Layer 13 of a small transformer language model trained on English Wikipedia (19 layers, counted from 0, width 96). Numbers have three digits each and are written without spaces.
A neuron's activation on a vector x is quick GELU(weights . x), where the dot is the dot product. Quick GELU of z is z times sigmoid(1.702 z).

Input weights of the MLP neurons that the questions are about. A number n stands for (n - 500) times 0.0014.
n1: 429392321336555272479436383683564566533759471436348292435616483353561377563330674309179621507615346440349591537677430698393636452644455517538535582534399319649503612401433500575549558487487497480493426416623530459418487569559322284277524354342566355428423530616367446412559565497548622444
n11: 524279461570519504652477753772492511589331401515376773603692500405723554508357531477304247569587692594520629395327338308349573642386391648508402423302549375672336408381383500488353439323386590439541618445354298687538519612492591508428329540612379523585753606519453439527274408645407224451
n16: 432399363516742460378509619516469354530621462540532433393366457525534379484282497392539268318362399461494433482531439655453497438326644503601652389414656399374518435410411443478375355555506455303640427424398466306559524320583527584420445533453343218591467394497620562491560460506478590395
n21: 461475415544307438572540239566442599725323521615519564598395589663475540634649631522484440543463551476506482500571275407594462568607635377608547621518451528601577348461687506563336685405426722497467521414497620543379420557363552544568322387478415543666470610669630661432503481429434346400
n63: 318306511504807640245724556285430389611652496356435529511542474637474515439612593345649317301372543680492408641563685563380290419624515429485766312584471657650628515432329489232416331435584431493546368412496390393537467500345642682535463652295474419478472475507318326566429334522493536565
n73: 732399365445431605518342489569522374503446555482432446476544637247424188448472718446654449370432315345474557443511493478529500735564680717526524435428529429485612315486493430489882349507636386615528604548442367442384711630608586493391536479230533432581203575682597326410531268525376468405
n74: 423365500616402503670590557312541503517570407563384751440586493514378420414623644420485348458552621728568510531507517448405589483610797333539530524555569259411788368365324602627698365171548562524346538575406680389329421693575455504558434277500433469556564596493579643476604486587489375456
n84: 543527438397750589514534369630372497520510523473528439461490500296435490447283603507475642476595576433574649473558604476438416446530669444786532292537591369410392459708315560476363615383547640334247301504374442517353624579458416531666534464606569574393809473706531428730437295588386613467
n96: 590497219521686610531616395471459357533617503291633520497516469581234331380382376466427594521503530446504555638486470466615559490548563490567500785596582554552503476470408567351507627642776503476626333475652299524466629296486324639604623385503392831698686476528602548592663545544608426510
n105: 246217373529721493500579485424311413263496479550624543410544496455493453429613619363301580439621535394363564549475394572540575597429774460699565370360489532830547367524646570387552378507604655668556543556442672547612390588319532660470654441471328661230492330453393417675312457615551409567
n106: 385265529357675423389326596404518201665398556431716529678610312226653420717500496507535393467695402607519580600471439292301573627540463570362538482453442665604580467362496691599669525178496436395388468624376410587365342553291593375534522476474593457655708543416358606579549471399574458564
n112: 546430449507319450544503419369520555581540439710490444609690540610638621500516547336521354420377581409658487598540398648402344533626239429312462423646685431412434276675589529321669477530401444463716543341560334423389361481328490463371503638392303517635413345429617540407658610463446637451
n187: 467500552547465561623460491653617595430645591390515471641448434429393636670486587393466520414634547359461483446422412581520418630406635403367585575603471623524365610632526430485536417548480576514564531390425569566616511595512454576470257599456547692363696693555429647520338558391570298582
n220: 556385626280506653437395646322614334666428494562546534473585596497484610555674503509414671450413488543555342482475295794440657525549465376672556347358528420605488575376605491560442494629416671416482494355365553643487552388500500638688429443579560358611497439447500453432509488652383694512
n233: 699638339797446398538634555453695392474636536632511416542401460514317459695421459419432459524362451566521450447432749405610397564493545548666429490520537343355668493392507605292489429443376487641370416346870406554422306444479320442605406691497524349473478277510437398443520402601490530451
n240: 624681472515406421488530537468410597670713451524538554535517594578485677709625445363452343548386406399581443458448452701672411551479629543528563667395401542278621448629482532549422479524524661304532503472488449588363368662569419576481341503515624596503428700598565564371386418530595311491
n256: 649599674570600412418637566683489404470488375458676477533402420350642519488260411542414593492603567440713569770028383438481340454591298625484406381489530443711538492444254410635548481376409248489692599460431355607458576377338345550600500430477453565694616432886571715542496519630675522451
n258: 493728523464668592460513580722536490468648597418302581475568415355438549507551665461315387627581677529297419461421519349573441654455440627604562297604481591413467474691471347288442454484429657415648445280464513510326545621527422622599526644510703367600270481642362523627424480523487379395
n290: 685553429584630613716609490539421442429557446553576562650421586445337323551640490270359463586421644614397536373650454523608503556582665317395387610546569576409636437661336387359507490549619526490609464613573437371400634303643667735635497599477344441598586457594732327638404433480473658477
n311: 516444623424443561542541365472496397606607547447409459602600447504801374215589420492762389338361394489340508459508660367512457519567431403450716466598432380357662492684399445228406511485526749560453466234683270481633519190555541228429579406542654428711533537424566321677354348685266529515
n320: 817367456613584580563468555519701479489460545533545597643507291605525551642560569467496511420529433776702756671591479478368438656432677607660644351442396579563579536437683306628477778418493625688357558384285421214424400627537489811428554510496504576618371511489582624511440496381669525366
n352: 387488538453477395450408468592382348677433428485640466444473546446491445647406418538451559677546570403461419520605574515686459454569468355455610564436549598494468372514534392550681639500589554682713558470459318486354311486715460567527529383509701428544387245617443462566565433543432412395
n366: 450634721468432691407599544386587408404636633536384382500613480590313544717399552325606564369256500527377429644353547648387500611889625658573560393382480563625409401338457256729438247383193449623324539541392484492396402685565669628578752477584460374653457547404427639244696353472605701481
n395: 598556187641600670683583392553457448577443579457455405574638497466624523469467714356535460563629519578449692656460471530483765616678483375452339567596437602537460507603375416725541606664444461695516546421427540387530411464712451383306615455594260731534345533534339413520551613431490481542
n408: 583458435546653619386621586407488562491524433418560578427532488553640466384387515338358441548464415527541313634533619436491428552455611627528307582530584383488548445414629462350459491542744527467550855560479397470524635565531623546570681643659500482435566614626771537536512479585288435574
n436: 519515395476566735581388398497429480339485429752649377511587482506551467708416578488576581524471423515815435413512532601632297453565500573497430441724491512527397280543559355419608299494459378515469471534625527453446606503537409416441580639452527559614615573530591595518445595547524468717
n447: 464419569679404514392575420475642708424438595534325287421309425475575462525550723383714639490476602407475585493753423366303519425537559462584484551497554436552735302457429380462603384624503607663365510451390503657551487596735368603393395667510535412580279335562525459371625281663497424660
n456: 480301531504407639613489387443389548452407360504613462792722492742686531413327399600697352481508522304905473572546723488434449504527637425610631531435420207637477384369336511348456446473336579580418511401523473654102785504480565422608496448574488561543492398624429465588325280611336552324
n476: 306569509459422425553569278558446416483541299656524600608435411286509352417494474491509596443534408520452451718592531671357371468414433506562549561517351563430457509424386551599419385534471554471453517369497446486416486503370361599473574566488362543284235372419402668586575500554547363590
n484: 655552596479500630347441354403378598598549520623643469645556255529493655543370479504269721374354419586598385555644331535454450482625415414730420633455629493368591377422458459351700469590490290612456437536567448633528458418532244617485382655458418448607557320387428809772469444633323428469
n488: 594616766396610473662533439708523403519771351198493553637557563459386507483480500573447446503530664617754421480757546634389544424477466449500500347576668507473497460503457348473545411484507614490587592394450328298413612684538444460327286592453341533419389575410613733394429467474604455432
n501: 334537544530591517340337500361547506273487551446661447626456473455412601538464692423600343540473484507382377447561388419449573497530490548404459463653606308585874470490284310541403473520510622443409344375719427564490626507593464578633467535497456430680576450574669624906691423493490529438

Each question shows a token from some text and the vector x that enters the MLP there. A number n stands for (n - 500) times 0.0095.

"-": 552530575583450475449445630610462659437371437666605452484188574649357486408560554629517459745345417566490367403461511492579806337312509590730725624560496599548264655495402682534300475453688515441569462650471384372646358552463522398470449453508641413396523450470573368470418542301230797402
Which neuron fires most, and how strongly? n16, at about 1.6

" –": 420499616477662821357471254588318623422361406592549508669511521729452551448447420545448514545303352515553515315496569478739526430307424496473503578511468561454573606603593648503587446639550429491491410698530759533709396667377460691368514481385376492471669604561385506403263709408465590737
Which neuron lights up most? n436

" Vi": 504645440727425406513427308702424529498396309561544503424382535670322811398408617588441590586297462436341448399414610472477579633442451504524493538451475465601357636588411711443538663569557505468546539594578537370445265899613465508754518499348701412333523540467536387293422625512366717549
The three highest activations, in order: n233, n240, n352

" 1998": 391563662493521632411452444586457530492540373532387486588364526613526548302443546551482496676501363494475557389267554353482406657420276469466652604562517376430393646830394623644544659552561326534502466547290699648574424694646456529553512436379499463545652451561628455170388473298440681819
The two highest activations, in order: n187, n256

"la": 624579592414514512390437420717344543397374404330670440537451593424388590437532507472661595679447323470608440360393456443421597334466422397361657373622438535653286636559368512470411434634464345421599567766534291399540338797425427375589513641429775559439308492310632635306463573636404658572
The three highest activations, in order: n488, n436, n256

":": 428376553609641739408567446599362576523288318576547666571474490597475707338470516627506429618321423586395530415324689393607722392369495495560442501675432438493554793650579623675489421622696510345452525576415629567542227842394567601362547502433524578467589540358584420330563430447364610573
The three highest activations, in order: n408, n105, n74

"ce": 363568563632710460432363512591394676539361382648561527565462664602288595430553615613440474598345409521554518501287545432669562314327368298554473591552374435595421653713524519300571365471713308377568504542512590387588463495449687336417404545686512541630429408494418508497292526332367823614
Which neuron lights up most? n436

"02": 536447837489538504403462404517368527520318332798532496571530605553398627224532465593545533589448438500484570443261486233418568645410297397328578680542633496462627604755479676539436601641661297563594496573380712535604424617570567483484494420556438435610507544412524455469409316307397682639
The two highest activations, in order: n311, n112

" in": 456446460257513511446530311579551420397500434424513520696397497404213564276558445771623635651406377519596498487487617331416620453563404424455492559615617667642333311440561529451492647735589292359544613605512601382561544825389604514609729470265586558471525427458696581379512381704468502462
The two highest activations, in order: n96, n488

"ling": 546530473607577627498685334524257589421362282617601542661480544631431447570685587676590570596478557523531625479363578311475705486413414446401487609521359534544444599615371728516403637596614357233520567377428589563668464816400590565658523575433547410654334488349519550344615599444280682395
Which neuron lights up most? n21

" to": 510497509571669702362519297718397564441346309687595567598483530590401609472431440627448398566386342501494473353307576411513632431382622498548478580514457487640604634680437746619443527499819384352378622506284492570552365758335515625523585612464649471400471497401494476348533556644278689600
The three highest activations, in order: n408, n84, n105

"ia": 386696545546527563517558523678441606508512397556705530556369540613438623583582588456547527630520452631450425428424487359532760577299383293382610630696402468595200501697495578507472496816613439443584374498510592458525469752486441523700393535405619483489236311403427399357342644331381662632
Which neuron lights up most? n258

" pro": 636558632654644491542466339641511508551285331503609462479451723630404608407418684651554487499346442502423334389492457360421615405226442308596636568483433483505368737507395575706415568687682520387475583557403327320622349638464478459580301436351514514398495547334520480210487422230444664453
Which neuron fires most, and how strongly? n488, at about 2.5

" by": 446497653673575750459580322812402612428396350616546610626334577736490669416456441580466472480289414526464480456280528458501676520334481403594476608617434450558530698617344604672444467635745473449424641383429543655605338816389517641452392544471609519413444515480481470423523449443286673565
The three highest activations, in order: n187, n240, n21

"c": 313663580602511572413319468435587275456519420485464535362459463833464547403331519669587488601552444454473300448446517369519371403448409469513740361521462387715462630533477542587472620573659358370529499677576511241623354703586576330541497679577468397363330464414624484414505628390347831483
The two highest activations, in order: n16, n63

"ed": 460607783667617464590521466435531474382338385384643597548587498515371620279443630568637511700580340548527527435252472455559505488373547516360552416654422270518616779621403594635490564612640392557491515492536642436599453755378540509399494486556443568679621509343360766389577620305319559753
Which neuron lights up most? n501

"b": 662618357580384592441181373573449548645489436541589426612564386589203517381597539758572500618379312479415516330508465647708680319447410468442367446457496444555355741528341623606455628456602445451539584602402628576446354752682590529462435446627567339501412566483553543154502723404433501576
Which neuron lights up most? n240

"mi": 400595584565435543486298397641508530489229330517470640467610517606221521474531659573430482544292467481399668364420519355397562356338343601405481523356501416561327600535385612492633644491447410371479518524597489461594526758632613459532412461634617421454203463203595467428478725411306668708
Which neuron lights up most? n11

" the": 462527651730505598486625446723408542550362380663486583639463608796557760304550438476470443601416352537449421385346607452524716475397428388596524446524444533530447700752390726635474533582638520333516510468423443509628371810251585508489481478554541524374425468390594393464477401537340720669
The two highest activations, in order: n240, n11

"n": 435521643528492435449364529663387675613496387689586507628441603773466679401672633540489617744586483492397456442340605448367836522366424329272570403591453446550291573501491809440408517694597456536570531479509533485595341817500595532590487598586585508691338365472504411440410580566450606668
Which neuron lights up most? n220

"s": 642500509575458498411409432537433400378242423529576452580351504416226497363412553754544480679522492626479581341373745332462611469498623500462527525424485463611468588571474515532355663596667582316595692677283359408666498683431588503570451518594616552586342392427586375323541793476465844679
Which neuron lights up most? n320

"act": 569537573718649532380647426528406460521295375593524493560380517648253476559380693490585582739367412439486462594227557329474587445458407306460561648632452591499494591438401713403395513553715385291654497620351476363585437679495590484690432668233379514424454662366462446440455657398539646600
The two highest activations, in order: n63, n96

"ly": 404453683717611632477558501657321565490314417831663479680452606651397565555421560483555638549351489499577524512435576384408666388252570518418527681452352405552507665709219620598493590623608399588397625816380516551465465657431510547718397551599532432447398462436382571373535429405594599555
The three highest activations, in order: n456, n447, n476

"ro": 522668388519463498281283455417455697429200333444655498405513612548517494324617579609372457435374476516364564380459651309482432332510291467483623515415303387604500602660439588466485516652597414464536425585363469442714530733569497540583350439412427394467233474374579440231561660531382741631
The three highest activations, in order: n447, n73, n220

"y": 418621616609464384362301632401478552468484504607676457511315458650401387407435558737486556649347523559465487526459608494709765385311497411432514438711352501465459637606441533421569606591587414476502502672427484471465543799679549439708575547588813357454141362467441473298567593443392685572
Which neuron fires most, and how strongly? n352, at about 3

" up": 669693485515546573422472305690589387601366332478678514553421384599316460284369631616524505508345352430630441295317556420687879499300509530589573698442391578488475589639373657537541607542706336535375542590434519346607422685415561521569530567391590299474478516572507471402420572379312451541
The two highest activations, in order: n73, n96

" a": 446502670490569573487627336754410436450250335560696638539455608645604611373475562565506482615406281604514309278436629527587657429350532464558560634522492478509317719575472807720435560581606536326401614518466432480575458754369584282635531561450598498406393450363545417360551378543361724443
Which neuron lights up most? n456

"i": 399496506421536640525380497801629561423509483520594465552553514644480698554599581616615619715426373584264379442405528565598584522175387448327456557564483460598339511678494676572633617697601323532679526440534655484675299643636537451621587549528494377564297452432329502277516610361499515805
Which neuron lights up most? n395

"\n": 498418618590540702299570398685464515466275287565600656585496689521618600470461492540537423653390427587400405416351521428499819463287425501542260590483454324522483690638485627636481529589670275378394544457321476532630309758449542468381611579472495471479533551302642410358587462408349580612
Which neuron lights up most? n11

" and": 499398713570677647438608494587387558468424247584599616579339705652517555396575489573449438681384377586399463379372643482465753501299524439552533545419514542591589660642342768643545543650748401437363577549372578479604333879417632566449513518432512537396488541383551472418512575466305634606
Which neuron lights up most? n105

",": 571543632650665756453482322610317617611362428657563591683237551672455468467606376543425527674424388516392456533447545417686634581347591423453513672513406606544370632741367615653331571756606463419534521615456550442707409674363657619554536584478715489443533600465474470326595495358452669567
Which neuron lights up most? n290

"e": 518609435528613658447376682707563669429402463587534520511356473756423520338592551532537502547464247447530573390486547364613624231548399496446504519429370511670440601652550561388485663756630505358606535441624671489478356777549560523569449566479634458596170434320498565393557534251317664644
Which neuron fires most, and how strongly? n258, at about 1.2

"min": 465460622629625288384459579526393578458343212543503632574438468555399337520497550630550554572546413628541503359360575245430686484341356508435519492579325462514279812381363913389365583517570404435533519719480436530731337524532528566375592533532655635519438423380393554408545612329491678503
Which neuron lights up most? n106

"P": 565637472590536498478593383598231290438249371374467527547420424635213388339553449557728408583333368387407449506381467529559452458372356367485508593448502452582484686712558748428423568488653286384563439437538571511719411741505514410521514424376464425613470502424774589507410837392436514436
Which neuron lights up most? n96

" (": 529437535426623603496452360649401453533461488544488581559297583460368478296500437797678506777539332540533565309336619524473532291499369494351552704612745580751375698597615436454486470611564357367517364593473631415569464771397666541385644413268573524677652465484496538393455624553428438631
The two highest activations, in order: n436, n96

"it": 434515544608490344330458591644247511440320473541464673577605583562338464393610564628758503746515388539575666362249610423765418385621333426424588651594553479651488673545431693539426515540714406296744568515384559588604296611483486567556739548338535498638463474498430601329520590498537528538
The two highest activations, in order: n256, n352

"ff": 382650643606603506382346422531521343500349302691569410567268468658430460365461516487598555569300435541435544368392593345544562436279646357519631458456512590437518614539438420447429628516637270356534591669526538343623297801625666400584544469292551448504420434708605730531409682521412707613
Which neuron lights up most? n16

" be": 352471577566560440360485316538412357570487370680602483483283687452408605383471654486550613521322395555562340345595717443707682536365525381418601549394325569618385666507287523480456498534756392350334606711489417448711356807328504494576474508507617464384505615301480572452443566370395600435
Which neuron lights up most? n63

"r": 461366519688491520577277592685749560402453321517561630492443522669448676380537615717479604602417413434384516486461550435496687433322362559443471513454212377582309529630382572330479551692589479387600605455469584545613462741551582447513503419618612465503141484246382495410556743410449660582
The three highest activations, in order: n258, n220, n395

"op": 479456635564586471265595304305502578428375391449378593491407477594434364456417528722564527557459405646530448486299485399583709466276605234490661559423507520572490699491331812701282650619621425404461482534343402585577210645537408399502443603636491382592463494442612528399457733366513690505
The two highest activations, in order: n16, n220